Layer 5 of a small transformer language model trained on English Wikipedia (11 layers, counted from 0, width 64).
In attention head 0, each number of a token's query is one row of weights dot the token's vector x plus its bias. The head spreads its attention over the tokens so far by the softmax of query dot key.

Query weights of the head. A number n stands for n times 0.0068.
q0 (bias -0.122): -4 11 1 -15 0 2 -29 -17 -11 -2 36 3 8 -40 1 -41 -4 0 2 -14 30 -18 -38 6 -18 31 13 -28 18 -8 25 -20 -29 33 -33 1 -42 53 49 12 -35 7 -57 -23 17 -6 17 8 6 -32 -53 1 -23 -2 -53 25 33 -10 18 -12 -44 -43 -22 -21
q1 (bias -0.266): 16 -22 8 7 2 -27 -38 -15 -6 -11 1 -10 14 -14 22 -32 9 -14 -7 -8 25 -37 -40 18 -19 1 11 -47 23 -7 3 -23 -14 29 -16 12 -10 25 6 3 -21 7 -44 -30 13 -29 5 16 10 -12 -4 22 -33 -6 -33 34 4 -4 -20 -9 -37 -41 1 -2
q2 (bias 0.164): 11 -9 -12 -44 -2 24 -25 -15 14 -23 -14 51 8 7 5 13 -24 10 -2 -29 -13 29 0 12 -13 9 11 18 -12 31 13 7 6 35 4 2 -4 -8 -3 13 -5 -28 26 2 17 -4 9 -11 -6 -24 0 11 -13 -22 -4 -17 -7 8 -7 -19 4 -43 19 -4
q3 (bias 0.250): 22 -15 7 26 18 -20 -2 -8 5 5 22 -4 -7 18 15 34 -4 -2 -7 14 -16 41 -6 -9 30 -12 -3 8 -19 5 -11 -12 -14 12 -5 5 21 -12 -30 2 4 -9 1 12 9 -9 -12 -15 -20 11 -7 -22 21 -18 15 14 0 8 -8 -22 56 -2 34 -16
q4 (bias -0.421): 3 41 -9 8 -18 50 -1 42 6 24 9 -11 32 0 10 6 -20 6 -31 1 -46 27 -21 -28 6 3 3 9 -22 10 14 13 -3 18 25 3 32 -5 21 -33 0 15 -4 -49 -11 25 18 -7 19 -9 -1 23 0 40 -24 -19 -38 8 33 -9 -25 -45 12 26
q5 (bias 0.351): -14 7 71 1 10 -22 57 18 5 35 4 28 8 12 -40 8 12 38 -3 47 2 7 20 -2 22 -23 -27 4 -3 -29 -62 -22 -10 -51 28 7 -12 -16 -38 12 13 -15 3 39 26 5 -14 -10 -40 0 36 28 -15 13 3 -25 28 -12 30 37 -8 47 -31 9
q6 (bias -0.596): 6 35 -21 -2 -31 68 30 26 -17 -22 -14 8 6 37 8 26 -32 14 14 -15 -12 28 -50 -10 -47 8 16 -26 17 23 -5 9 7 15 6 13 18 29 36 -24 16 25 34 -60 -44 -10 58 -7 12 -5 -9 -2 27 -14 -19 -10 -12 -22 2 -43 -26 -14 16 -8
q7 (bias -0.297): 8 51 -8 15 -5 18 53 -37 4 -1 -37 10 -25 2 18 60 -45 -24 4 33 -25 -13 -31 -21 5 -36 19 -8 -2 13 49 20 17 7 -15 26 71 4 9 -31 -14 20 33 0 27 -21 -2 -40 40 -20 41 -34 -4 -5 1 10 -8 -7 -6 -68 -26 21 23 -54
q8 (bias -0.322): -17 0 -2 6 1 20 16 37 -18 44 -25 -4 -7 -7 7 0 -3 3 -41 -3 -13 6 5 -22 22 -41 37 6 -14 -1 -3 -34 -29 -4 10 34 -3 3 21 -1 -52 46 1 2 10 38 -28 -25 -95 52 3 -7 -9 -11 -44 15 -49 6 -6 -1 -36 42 -3 -1
q9 (bias -0.115): -7 -37 38 12 -1 18 26 -29 -5 8 20 -20 22 9 -15 -35 14 -12 11 -20 0 14 2 2 17 -15 -4 -2 -45 21 -19 3 -28 20 -9 12 26 24 5 69 32 -25 -7 -15 8 16 -11 9 32 5 -26 -23 -15 13 65 -16 19 11 -17 -28 -32 18 -40 4
q10 (bias 0.215): 19 -18 42 11 -7 -31 -33 12 23 -9 20 -28 18 10 5 -32 41 31 5 0 -49 8 18 19 -40 -24 14 -32 -31 -27 -8 -53 -27 -28 -20 -20 -30 18 -51 4 11 19 -20 -11 27 -12 -24 23 -6 19 -46 18 -10 60 35 52 15 15 -20 34 -31 5 -46 9
q11 (bias 0.246): 4 -2 13 -64 0 -20 -14 28 20 -45 -40 -10 17 -17 0 -29 -2 0 -9 -27 -15 -13 5 12 -52 54 -23 -42 -2 -15 -4 21 7 25 11 23 -31 14 -28 11 9 19 40 24 3 -31 40 -13 10 -15 -5 23 -48 3 -5 -17 2 -52 -5 -1 -23 22 -2 16
q12 (bias -0.221): 48 -8 -73 -34 -38 20 -10 -4 -9 17 -2 28 -4 33 -9 3 3 7 9 22 -19 20 -13 23 44 -50 -22 19 -17 39 -62 4 -15 -48 -37 28 32 38 12 -13 8 16 -31 16 5 -7 41 -12 -4 -25 -22 28 -10 8 6 33 -6 2 11 -42 -3 -20 27 -22
q13 (bias -0.088): 21 -12 -6 5 -48 11 -28 38 11 -45 -3 -40 50 -11 -20 13 -1 12 23 -74 0 28 -15 -20 8 11 20 -30 -4 13 34 3 -14 -20 -45 -3 14 32 -17 -10 -33 15 16 4 33 -45 7 6 16 0 -26 0 10 13 -14 13 5 -17 -64 19 -17 -21 -52 44
q14 (bias 0.045): 28 26 52 -12 7 -12 20 -25 -8 -12 -20 31 8 4 8 -19 -55 -4 7 -56 -22 -6 36 -16 -72 21 -17 -12 -5 39 13 34 -16 -10 -1 13 -2 7 18 18 12 -21 -12 -9 11 -19 16 -8 -2 12 48 -22 -20 36 14 32 21 47 33 -2 -42 -14 37 -16
q15 (bias 0.053): 15 39 25 -46 -7 -11 -22 28 5 -41 -41 -29 -23 -35 12 -3 -1 -9 26 -25 16 -29 21 -24 10 59 -17 -3 -25 -8 -44 -29 19 -24 7 -20 13 7 -4 -41 25 44 -1 -2 -16 -31 12 51 16 11 -4 51 -11 -38 25 -21 13 3 11 26 23 9 29 -35
q16 (bias -0.105): 5 9 -19 14 18 10 -36 -30 18 -12 -17 -13 8 -19 -12 -3 -28 9 16 -9 -7 0 24 -17 12 8 -8 0 2 -9 17 2 1 18 -1 -37 7 3 13 5 7 -5 3 36 -12 6 -5 -8 1 -9 12 24 28 -26 -4 -34 -7 -9 10 23 -33 14 -13 -2
q17 (bias -0.272): 8 -28 -25 0 -18 -1 -34 -4 -1 24 2 -17 1 -7 5 -23 66 -13 -4 -18 1 -11 2 9 -5 4 -21 -17 14 -7 -16 -29 14 -4 -26 3 -26 -10 36 -18 -27 17 -6 16 -14 24 -32 15 -6 15 -16 7 -3 -23 5 -7 -14 5 13 2 -3 17 -4 18
q18 (bias 0.074): -26 2 -17 19 18 0 27 -14 -12 -6 16 17 22 -13 -50 48 15 13 -22 16 15 -25 21 -1 30 -1 13 -3 -14 -32 -11 2 42 -17 45 -33 -8 -4 -1 19 56 -15 29 39 -26 -8 -6 -16 22 39 18 26 -12 19 27 -35 -58 -1 -15 13 18 25 -16 19
q19 (bias -0.085): 15 4 -10 -13 -5 -7 48 7 2 -4 -10 18 -5 32 -20 2 -1 7 14 3 -12 16 -41 -23 4 4 -9 -21 29 5 -3 6 4 -20 -30 -5 18 2 24 -1 -19 -20 -14 -16 2 -17 33 -17 -9 -6 9 6 16 -7 -8 -14 4 -5 -18 -3 -15 -22 27 -25
q20 (bias -0.033): 32 -11 -24 -17 -30 -24 -7 -10 -16 -19 -28 -17 7 -11 18 33 12 5 -3 30 12 -12 -4 12 -9 35 31 2 -5 -26 -17 42 29 -19 -3 -14 10 1 1 -39 27 -21 32 -24 -34 27 -5 -32 20 19 -16 -21 -25 -3 -6 -33 15 -41 -35 -1 28 -35 14 21
q21 (bias 0.131): 32 -32 -12 3 -10 0 23 7 16 55 -24 -21 -1 -4 17 -7 -31 15 -43 34 -13 -10 -27 19 -2 11 5 4 0 17 -12 -13 9 1 -12 -13 9 4 48 6 -35 3 -19 -11 43 23 -14 10 -20 -18 -12 -17 -25 9 -32 17 14 -17 23 6 -26 -8 -19 53
q22 (bias 0.347): 7 -4 23 -4 6 -61 26 -31 19 35 8 -53 -3 -2 -1 -11 -8 19 28 43 17 -46 0 2 -18 -13 -13 11 62 -18 -43 0 17 -39 20 -28 -26 -3 1 -3 35 -11 -16 21 2 -37 15 37 -15 7 4 44 -10 33 9 11 41 -23 27 31 -29 -1 -41 20
q23 (bias -0.014): 19 15 -5 -7 -17 0 14 2 -13 5 0 -27 -10 16 21 10 3 -27 31 -31 -27 -3 -3 -16 52 -34 1 -16 20 26 9 50 4 -19 -23 5 16 62 1 -43 16 -31 -22 -6 24 -20 14 -18 19 39 -10 -11 -9 32 -45 13 18 -4 -19 5 -70 0 -13 27
q24 (bias 0.308): -26 -22 19 21 -49 -59 -3 53 15 -2 -26 10 16 39 -37 27 20 29 -29 16 14 31 7 45 44 42 3 -16 0 -20 -61 15 -8 30 25 3 -2 -25 -32 13 0 24 7 31 47 -28 25 -44 -45 18 31 3 -3 11 -11 -49 12 9 31 10 78 2 6 53
q25 (bias -0.051): 13 -18 -36 49 22 31 -10 2 -9 -87 5 45 5 -10 35 4 -31 -5 -42 -34 25 -16 15 15 3 -8 -30 -25 -15 -15 -9 -16 -18 -27 27 -27 6 -16 31 63 39 49 16 67 40 -35 45 -17 16 -18 -9 -28 -22 -46 4 14 11 -35 -15 9 -2 25 0 48
q26 (bias 0.141): -3 23 -40 -4 8 -51 -17 -7 -10 -35 -47 0 -22 -27 -21 15 26 19 -33 -34 6 -37 2 39 15 -21 31 -11 -15 -20 -3 14 -23 45 5 -12 21 5 -42 4 -20 44 -5 1 -32 3 10 1 13 32 6 6 -15 29 -14 8 6 27 -13 16 14 28 4 -2
q27 (bias -0.034): -3 8 -16 26 5 1 -12 -1 23 -4 16 12 21 1 17 -17 39 18 9 19 16 -43 37 -4 -7 26 -21 -16 -7 17 7 21 -9 12 -32 -16 -23 -13 15 -13 24 26 -48 -14 16 12 -24 21 24 -16 1 -18 -34 54 -51 -10 6 -26 -23 -23 -11 -12 41 -29
q28 (bias -0.032): -27 27 35 -20 15 -18 -7 -14 -2 10 41 -20 -11 5 54 -21 3 -24 23 -22 -37 -52 -3 -13 2 7 -4 13 -56 -6 -27 -32 -29 4 32 8 11 -11 18 -32 1 -21 54 -13 -9 55 -8 -14 -1 71 -2 41 62 30 -32 18 -49 -11 -21 12 -54 4 12 14
q29 (bias -0.167): -48 62 17 11 -39 0 -16 -36 -12 22 -7 59 -26 18 -29 -18 9 -81 16 13 18 -43 -15 -4 -28 -21 -4 59 9 34 6 -52 -9 43 18 -8 56 28 -19 -10 -3 -11 35 34 -5 -45 3 -12 -7 22 -13 3 -1 -19 -12 9 28 6 -20 -10 4 36 76 -4
q30 (bias -0.082): 4 -12 16 -17 -16 16 -4 -45 -22 -52 15 4 -43 8 9 11 5 25 -15 16 -15 55 12 -39 3 -27 -32 4 -21 -22 -11 -27 29 15 43 23 32 20 3 -19 -27 -4 12 -40 -14 -14 -21 -30 -3 1 -19 16 26 8 69 19 -24 4 -20 -8 -12 32 -10 -42
q31 (bias -0.118): -53 13 -19 -29 -28 8 -22 -20 -18 47 -6 -8 -33 -29 -38 -7 28 31 21 -68 -43 -48 14 -22 0 26 17 -5 -10 15 -51 -20 9 3 -8 -9 -25 8 16 -30 56 -4 0 -26 -9 -14 32 -7 48 62 24 -20 -7 8 -30 23 -45 -27 -25 -24 -31 0 -29 79

Each question shows a short text with each token's key, already scaled and adjusted for position as the last token sees it. A number n stands for n times 0.013.

Then comes the last token's vector x. A number n stands for n times 0.039.

0 "ing": -6 9 2 -10 5 13 -28 -9 26 13 18 -37 -11 -10 -27 -2 -12 -6 0 -8 24 -17 25 -25 50 29 8 11 -9 26 18 -8
1 " for": 10 11 16 2 -4 3 -19 -36 26 12 19 -32 -18 7 -27 17 -20 17 8 -16 35 -22 25 -50 51 21 5 26 -28 22 20 -15
2 " M": 50 -29 25 23 -13 -4 -4 -13 53 14 19 -52 -15 39 -31 -14 -6 32 35 -32 52 -41 65 -23 47 3 -13 51 9 41 8 1
3 "all": 21 -25 29 36 -5 -4 -19 9 53 17 26 -56 9 33 -23 -45 40 39 8 -34 20 -36 24 -34 48 0 0 20 -9 18 29 35
4 "or": -20 -32 35 29 -3 1 -15 8 32 32 4 -44 -12 19 -3 -35 32 12 18 -26 23 -37 54 -27 46 16 -8 27 15 28 20 1
5 "c": -61 -27 14 21 19 8 -42 -7 67 19 14 -15 -17 17 -10 -32 0 -4 41 -23 9 -55 37 -31 23 20 -7 17 24 41 -4 17
6 "a": -4 -9 -6 -5 -5 13 -39 -2 10 0 30 -62 4 4 -23 -21 -2 2 2 -19 7 1 21 -6 71 24 4 9 0 28 22 -6
x: -15 -27 10 -12 -18 -78 34 11 10 -13 8 -1 -6 7 5 -43 29 4 -2 3 -14 -44 -22 21 3 16 15 17 -16 0 -7 -2 4 -19 18 2 -26 18 -5 -2 25 16 21 22 -30 12 -17 -22 -38 -24 12 -3 -6 5 -5 -22 49 15 8 27 -16 -10 -17 -31
Which token does the last token look at most, and with what share of its attention? 1 " for", with about 40%

0 " of": 0 4 7 10 10 0 -28 -36 24 25 27 -38 -13 3 -17 10 -4 3 -1 -12 35 -22 41 -47 67 19 1 23 -21 42 8 -20
1 " his": 5 17 -2 5 9 10 -15 -48 2 -5 25 -23 -21 4 -27 2 -8 20 -3 -17 25 -15 32 -48 60 11 6 24 -14 26 18 -11
2 " dr": 41 -2 16 7 -19 28 -3 -23 58 24 26 -38 -13 32 -29 -16 12 58 33 -31 43 -50 16 -14 56 -1 -6 36 8 17 46 -6
3 "iv": 30 -23 36 11 0 20 -16 7 58 35 10 -33 -12 38 -32 -21 25 29 27 -4 32 -35 51 -44 38 7 -35 5 -7 21 14 4
4 "ew": -20 -19 16 24 4 -1 -25 -32 54 21 19 -3 -27 6 -47 -8 33 16 32 -9 20 -30 39 -37 35 -2 -12 43 7 39 17 -7
5 "ay": -9 -26 -3 13 -10 9 -13 -2 31 10 14 -32 -28 12 -31 -5 -4 -1 2 -12 29 4 24 -27 63 15 -6 10 -33 23 32 13
6 " after": -7 -12 6 21 -20 20 -13 -23 -14 -2 35 -31 -16 5 -23 23 -13 -14 -10 -1 8 12 -4 -40 27 20 4 29 -25 11 9 -12
x: 18 -29 2 -16 41 -45 16 -3 -22 -3 -3 -14 10 -7 -7 -32 -29 6 4 -11 9 -34 -12 5 -19 18 25 -39 55 -2 -15 -9 25 -33 16 -15 -32 -24 -17 -35 -4 -18 -15 1 -23 0 34 -24 -10 -26 -8 0 -6 33 -10 -5 -6 -4 20 -13 46 -15 14 -14
Which token does the last token look at most? 1 " his"

0 " in": -27 18 25 -3 9 9 -26 -28 22 11 31 -35 -13 16 -9 12 -19 19 -1 -16 45 -26 39 -54 54 28 -11 34 -17 39 3 -20
1 " ": 15 3 23 -4 9 0 -31 -12 16 11 22 -32 -22 3 -15 -11 -25 24 8 -18 28 -12 29 -23 31 21 -12 20 -14 36 16 -8
2 "200": 13 7 10 -12 -12 6 -13 -7 5 0 26 -37 -8 -8 -30 -14 -5 13 19 -29 9 -21 15 -33 26 36 -18 40 -16 20 8 -31
3 "9": 1 -15 -1 10 -15 11 -11 -14 -7 -14 12 -26 -18 -3 -20 2 6 8 -19 -10 29 5 24 -20 36 19 -1 24 -39 33 16 7
4 " U": -30 -38 5 38 -13 3 -4 8 46 6 -9 -49 -7 29 -5 -32 49 -10 26 -16 23 -50 35 -50 7 25 -27 21 17 48 -5 -8
5 "E": -61 -21 5 16 -27 2 -27 8 49 9 6 -27 -4 23 -12 -40 5 -28 19 -8 14 -13 -1 -36 1 29 -15 17 15 31 -2 -24
6 "F": -38 -25 -6 28 -29 9 -40 -15 63 15 -16 -39 7 29 -37 -29 -64 -35 26 -13 15 -17 11 -33 -1 11 -38 38 21 52 4 -22
x: 4 -5 17 -10 24 -60 -19 -23 45 -11 -10 -33 -5 3 -18 18 -19 10 -22 41 -9 -11 -11 17 9 10 12 33 -31 -5 8 -21 29 10 -8 14 0 36 -18 3 14 -8 4 47 32 -2 27 -13 -28 37 -26 0 -4 7 42 -20 -18 30 7 -35 20 4 8 13
Which token does the last token look at most, and with what share of its attention? 0 " in", with about 40%

0 "ald": -9 36 21 7 -1 11 -15 4 37 34 13 -55 3 20 -12 -6 -29 15 -13 -19 19 -24 7 -17 63 16 -1 21 -14 53 17 -8
1 " r": 27 24 35 16 -21 19 -20 -13 84 25 30 -29 -37 32 -34 6 -36 31 20 -20 56 -32 31 -17 33 -4 -8 15 -1 40 11 -5
2 "an": 18 -13 14 17 -7 14 -30 -26 11 21 6 -38 -24 42 -47 -13 -1 16 3 -10 22 -25 51 -51 33 2 -17 16 -20 39 10 -5
3 " the": 14 0 9 13 -14 7 -30 -37 3 -4 21 -37 -22 15 -26 11 4 13 8 -17 29 -10 39 -47 58 18 7 18 -7 28 6 -9
4 " d": -19 -40 11 24 -16 27 -10 -15 61 14 7 -30 -27 35 -18 -6 34 29 43 -10 39 -32 44 -37 59 20 -15 22 -26 32 22 -20
5 "air": -42 -40 16 44 -1 31 -3 -8 43 39 10 -35 -33 15 -16 -22 15 -2 33 -25 24 -57 31 -66 10 19 -10 16 5 50 19 -5
6 "y": -9 -14 -10 19 7 3 -17 -3 31 20 30 -46 -37 9 -40 -15 -22 -17 19 -7 12 4 12 -13 60 32 -15 15 7 33 42 14
x: 2 16 -4 25 26 -57 10 22 11 -3 -4 -1 9 7 -21 19 17 17 -18 2 6 -7 -16 20 -13 7 13 -2 -31 -3 -23 4 -32 -17 5 -12 -14 -3 12 -30 34 10 -4 -19 -37 -26 -15 -82 -30 -43 1 -10 26 -5 -6 -2 40 13 3 10 14 -7 -7 -27
Which token does the last token look at most, and with what share of its attention? 3 " the", with about 50%

0 "ar": 3 8 16 13 -12 5 -27 -14 52 15 22 -43 -47 36 -23 -38 -31 5 7 -22 20 -5 33 -15 32 31 -17 32 17 58 8 -16
1 "les": -2 7 -1 -9 -9 18 -34 -13 25 34 23 -52 -14 -18 -10 5 -8 8 4 -7 12 -17 24 -10 41 16 -7 1 -19 31 7 -23
2 " |": 1 -4 -12 -9 -24 0 -54 -51 11 5 31 9 -15 14 -18 10 0 13 -7 -3 12 -10 56 -30 71 13 -13 22 -3 5 -2 -8
3 " +": 13 -6 -14 13 11 -7 -49 -14 26 17 20 1 3 11 -30 8 9 -7 15 -9 1 -33 31 -59 50 23 -17 4 -4 -7 -6 12
4 " ": -7 -16 -2 6 3 10 -48 2 12 16 17 -31 -5 3 -13 1 15 2 16 -19 21 -8 26 -21 34 20 -11 17 -20 22 25 5
5 "1": -28 -16 4 3 -6 20 -34 -9 11 -5 -4 -6 -1 -24 -23 9 0 -9 11 -12 7 -21 15 -17 17 35 -8 27 -6 30 3 -4
6 "\"": 1 -13 -3 29 -28 33 -39 -3 16 7 -5 -37 -2 32 -42 16 -1 -7 -24 -6 7 -12 0 -15 22 7 -12 5 -41 4 2 1
x: 28 -40 31 -78 3 -37 17 -5 31 -3 -12 -10 37 -2 7 -10 -8 21 37 -15 -29 -20 25 23 -3 14 6 -6 -5 -23 -23 0 0 12 27 -30 -22 -8 -28 24 -24 -14 -9 16 -22 -16 -12 9 13 2 -20 6 -30 10 -7 -19 4 -23 -26 -11 26 20 -24 13
Which token does the last token look at most? 2 " |"

0 "M": -16 -2 13 7 -13 3 -20 -6 60 10 19 -45 -11 37 -33 -15 -46 42 15 -15 38 -29 33 -28 32 14 -26 21 -19 46 6 0
1 " |": 4 -6 -16 4 -15 1 -55 -41 23 10 23 5 -10 31 -19 12 -2 19 -3 -6 17 -22 69 -43 63 3 -20 8 -9 -5 4 1
2 " +": 19 -14 -10 15 6 -5 -48 -9 32 24 18 3 2 19 -30 4 -5 2 16 -12 4 -35 32 -61 49 23 -20 1 -6 -9 -4 13
3 " ": 9 -14 3 5 5 11 -46 4 14 17 16 -29 -7 7 -13 2 14 9 16 -17 23 -8 27 -23 34 18 -12 15 -21 23 26 5
4 "40": -20 -9 16 13 -12 14 -19 8 37 -8 -15 -17 -7 -19 -11 9 11 8 12 0 17 -13 9 2 38 20 0 14 -32 26 13 -7
5 "\"": -1 -15 -9 27 -27 31 -38 0 19 6 -1 -37 -5 32 -39 15 -1 0 -20 -8 12 -13 -2 -13 19 7 -12 4 -42 6 5 -1
6 " |\n": -3 -2 -10 50 -25 35 -50 -31 2 4 31 8 -29 44 -33 36 -15 -21 -5 -2 -6 -24 35 -37 36 39 -12 43 -12 11 24 19
x: -9 6 -14 -9 16 -12 -28 -8 23 -24 -7 11 17 2 -32 -17 -7 15 34 -57 -9 -32 21 -12 -28 41 -8 -1 31 -40 6 -11 12 -13 11 -25 0 -7 12 -26 10 36 -42 4 -71 -19 2 -3 27 15 -15 6 -18 -6 19 -1 5 -12 -14 1 28 6 -1 8
Which token does the last token look at most? 6 " |\n"

0 "t": -13 -1 32 2 21 9 -19 5 28 20 18 -34 -11 13 -19 -14 -19 8 -4 7 -3 -26 20 -6 45 1 1 -6 11 49 0 -3
1 "to": 11 7 26 5 -4 5 -39 -11 30 21 10 -53 -2 -7 -8 -10 -23 13 -8 -14 -2 -16 10 14 57 36 -6 19 1 51 7 -7
2 " V": 63 -29 15 27 -16 -1 -28 2 64 34 18 -26 -4 36 -21 -9 8 37 26 -34 42 -43 30 -14 37 40 -17 42 9 45 19 11
3 "erg": 31 -33 22 37 -24 -4 -28 7 66 40 1 -34 -9 43 -23 -38 59 37 29 -40 20 -12 49 -30 25 18 -24 33 33 39 6 -3
4 "a": 1 -13 6 -5 -21 23 -30 8 20 1 32 -59 1 12 -23 -22 12 10 9 -17 22 3 32 -3 66 19 1 26 8 39 13 -5
5 "er": -38 -24 6 11 4 19 -26 -3 19 14 9 -47 -17 24 -33 4 -1 -21 13 -9 5 -11 23 -7 38 26 -16 22 0 44 19 -7
6 "d": -30 -24 16 35 -1 5 -15 7 68 46 13 -18 7 6 -16 -4 -45 -28 41 10 13 -42 19 -1 40 14 -18 42 15 48 17 -23
x: 16 14 -7 35 30 -50 -21 19 -6 8 17 10 4 25 19 23 -21 -11 -29 45 15 -17 6 17 -17 17 12 37 -3 -11 1 -20 12 22 81 -39 18 -18 -14 5 17 -30 -4 -14 18 16 3 -7 -4 18 -21 -25 17 20 23 -5 4 13 -18 4 8 -35 -5 -17
Which token does the last token look at most? 5 "er"

0 "ared": -7 19 16 14 -10 16 -40 -25 27 26 18 -28 -22 11 -27 2 -16 -7 -10 -14 17 -29 21 -42 38 40 1 24 -14 21 22 -11
1 " to": 7 4 13 5 4 -1 -31 -39 13 9 24 -25 -20 -13 -24 20 -7 11 4 -17 19 -9 39 -39 66 14 13 21 -21 26 20 -7
2 " have": 4 2 10 -7 -5 8 -25 -16 27 -20 37 -7 -34 11 -37 27 -3 9 12 1 30 -23 26 -30 58 37 6 20 -36 29 3 7
3 " sub": 16 -23 6 24 -7 12 7 8 37 0 12 -54 -7 22 10 7 23 25 34 -17 29 -40 14 -43 49 44 -32 22 -16 53 15 -4
4 "s": -15 -12 -2 2 -4 26 -25 -14 26 28 21 -38 -28 1 -36 13 26 -16 9 -10 25 -37 36 -3 45 34 -8 -7 -30 31 8 -21
5 "ided": -5 7 17 2 5 11 -42 -22 20 6 18 -16 -24 -13 -38 9 3 5 8 -3 19 -25 28 -29 47 39 19 10 -12 44 -5 2
6 " and": -4 -9 2 3 -5 0 -30 -14 -7 9 34 -9 -23 6 -34 3 3 -3 5 -5 3 -8 23 -40 71 28 29 10 -4 32 6 -7
x: -1 23 21 -19 16 -70 1 12 3 1 -25 29 -1 -13 -11 -32 1 4 23 -26 47 -2 -3 24 -19 34 13 -4 51 -15 -29 -6 28 2 24 -9 5 -13 -1 -23 3 21 13 -7 -32 -6 -17 -6 -24 -28 34 -23 -4 9 0 -10 7 21 29 37 14 -7 4 -4
Which two tokens does the last token look at most, in order? 1 " to", 2 " have"

0 " |\n": 0 10 5 34 -16 31 -38 -48 16 2 29 -12 -31 35 -23 41 -13 15 10 -42 10 -38 49 -45 41 33 -7 45 -20 12 30 20
1 "|": 2 1 6 8 -24 3 -57 -73 9 11 13 -2 -34 18 -16 21 -6 0 2 -13 26 -21 79 -42 72 27 -16 24 -32 1 -5 -2
2 " ": 10 -7 6 -3 9 13 -44 -10 13 11 23 -36 -21 2 -11 2 -4 10 17 -18 30 -11 43 -34 36 12 -16 10 -35 20 18 13
3 "21": 10 -12 31 10 -11 14 -30 -5 25 2 10 -21 -1 -17 3 -1 23 18 5 -12 14 -35 13 -11 29 33 -1 21 -35 25 14 -6
4 " June": 3 -31 -5 40 -26 20 -17 5 -5 16 2 -11 -14 4 -32 10 11 -14 -23 -10 24 7 33 -19 19 24 -26 9 -40 24 -2 -3
5 " |": 6 -14 10 5 -37 0 -42 -65 2 4 32 -3 -29 18 -13 14 7 -3 -11 -1 13 -9 56 -44 66 28 -18 36 -27 16 -8 7
6 " D": -21 -27 -11 28 -25 23 -14 0 63 6 17 -39 -14 27 -28 -8 -36 -20 34 -7 30 -34 49 -45 46 18 -12 36 -29 15 19 -16
x: 16 -42 14 2 -10 -62 -13 -27 -30 -13 4 -9 6 8 -22 -26 -26 -30 -10 21 36 -6 3 -14 23 -28 22 42 10 -26 10 -40 -12 11 25 -17 30 -1 -1 11 2 -13 -51 2 18 -26 12 -1 1 24 5 9 9 -11 6 -14 1 -17 -10 33 26 -6 1 -48
Which token does the last token look at most? 1 "|"

0 "/": -11 19 7 7 7 1 -30 -31 25 8 15 -10 -12 24 -28 6 -30 25 4 -21 -14 -42 20 -57 35 14 -14 -5 -20 39 -20 -14
1 "b": 48 -7 26 39 1 5 -10 9 48 18 31 -25 -5 37 -27 -19 -36 33 -3 -29 -1 -52 37 -18 20 47 -6 27 20 16 2 16
2 " Bl": 37 -3 27 25 3 11 -12 -5 66 9 35 -44 -9 23 0 -11 12 40 29 -35 34 -53 32 -4 63 22 6 41 3 22 41 23
3 "oor": 12 4 19 11 2 -1 -18 -3 21 14 13 -55 -4 0 -24 -13 9 16 8 -13 17 -12 17 -22 63 14 -1 8 -28 36 24 -26
4 " H": -26 -47 5 25 -9 12 -3 5 63 6 28 -44 -6 18 -17 -4 41 8 42 -39 46 -37 33 6 53 14 7 35 6 61 14 26
5 "om": -55 -30 2 52 -12 -3 -21 5 41 33 -22 -28 12 45 -30 -37 9 -16 24 -16 5 -28 34 -21 41 22 -20 30 15 53 -4 3
6 "es": -12 0 1 15 -21 1 -38 25 31 23 10 -49 -5 -4 -17 -9 -16 -7 -6 -8 18 13 8 -5 26 3 1 -1 -8 30 10 -18
x: 4 -38 20 -6 10 -71 17 16 27 9 -20 -24 2 15 -10 -5 -27 5 26 5 5 -33 16 16 -16 20 38 -25 -8 17 5 -16 -2 -9 -6 -7 28 14 -19 18 3 12 20 -6 -13 5 -10 -34 -13 -10 -9 32 -26 34 -23 31 41 18 -29 32 17 11 -25 -20
Which token does the last token look at most? 0 "/"

0 " t": -23 30 55 17 4 22 5 -2 41 42 14 -53 -16 25 -15 20 -43 44 2 -24 37 -37 35 -9 57 20 -13 46 -19 59 11 6
1 "res": 21 -1 20 4 -12 27 2 2 35 34 25 -36 -24 8 -28 2 -46 29 3 -19 38 -36 10 -30 26 27 -25 21 -2 38 22 -26
2 "p": 42 -11 39 33 8 21 -17 -10 46 10 24 -28 -21 41 -61 12 3 17 29 -19 11 -51 30 -28 31 24 -30 23 9 47 1 0
3 "ass": 22 -2 25 5 -9 15 -45 -9 33 45 23 -21 -2 2 -17 -33 33 5 11 -20 2 -53 34 -20 21 30 -19 0 18 25 16 -12
4 "ed": -7 6 0 1 5 12 -41 -22 26 15 22 -35 -20 -9 -39 26 3 6 1 -3 21 -20 27 -28 52 29 10 -5 -19 34 5 -7
5 ",": -1 -8 1 28 -3 -1 -23 -22 -12 16 39 -15 -17 9 -31 7 -2 -9 8 14 -10 -6 3 -32 57 23 12 23 1 29 3 -14
6 " p": -25 -16 -26 31 3 15 -27 -6 55 14 27 -35 -12 30 -24 17 -43 -38 55 -9 39 -81 51 -35 36 22 -23 18 4 44 22 17
x: -3 -36 -18 -11 -22 -35 -48 18 -41 7 -7 0 -67 2 -7 32 13 19 14 3 9 -4 23 -10 -3 -19 -8 18 37 -53 11 65 -17 21 19 -12 5 -4 14 43 18 20 -16 14 8 6 11 -9 -2 8 16 -6 15 -1 -2 -5 -8 26 -5 2 14 -8 4 -27
Which token does the last token look at most? 4 "ed"

0 " through": -19 31 19 19 1 7 -13 -37 22 13 20 -19 -24 20 -20 1 -29 18 -6 -46 28 -28 19 -62 50 19 -3 28 -15 42 13 -7
1 " an": 8 1 3 11 -6 -5 -32 -45 14 -4 31 -20 -31 11 -26 4 -11 19 12 -23 20 -21 31 -32 59 38 -11 35 -9 9 16 -9
2 "other": 12 0 1 20 -10 19 -3 -15 4 1 11 -19 -8 7 -31 8 -6 22 -16 -17 16 -8 9 -33 52 13 1 28 -32 38 -2 -7
3 " success": 37 -38 31 18 -13 28 -6 -10 8 28 15 -42 -6 3 -24 7 36 28 8 -14 19 -35 13 -37 16 28 -32 26 -25 39 20 -16
4 "ful": -15 -17 12 25 6 11 -15 -30 30 9 -2 -43 -8 14 -32 -1 21 23 11 -18 19 -40 14 -51 52 19 11 26 -2 41 13 -8
5 " camp": -30 -42 2 18 -13 13 -14 -16 34 8 13 -35 -16 9 -27 7 15 -7 26 -10 45 -23 31 -20 40 19 -8 15 -32 50 29 -12
6 "a": -13 -16 2 2 -18 33 -28 -8 19 -5 21 -41 -6 4 -26 -10 -11 -5 11 -33 25 -16 46 -22 51 22 3 11 7 22 17 1
x: -4 -43 -9 -24 -12 -49 27 1 19 -30 14 -13 -22 -6 20 -26 22 -1 16 -6 -6 -37 -35 -11 5 0 13 26 4 8 -9 -6 15 -42 29 -16 -26 8 -9 14 20 17 50 20 -16 13 -21 -23 -38 -16 23 -25 -6 10 37 -7 40 -6 -6 -2 10 7 8 -30
Which token does the last token look at most? 6 "a"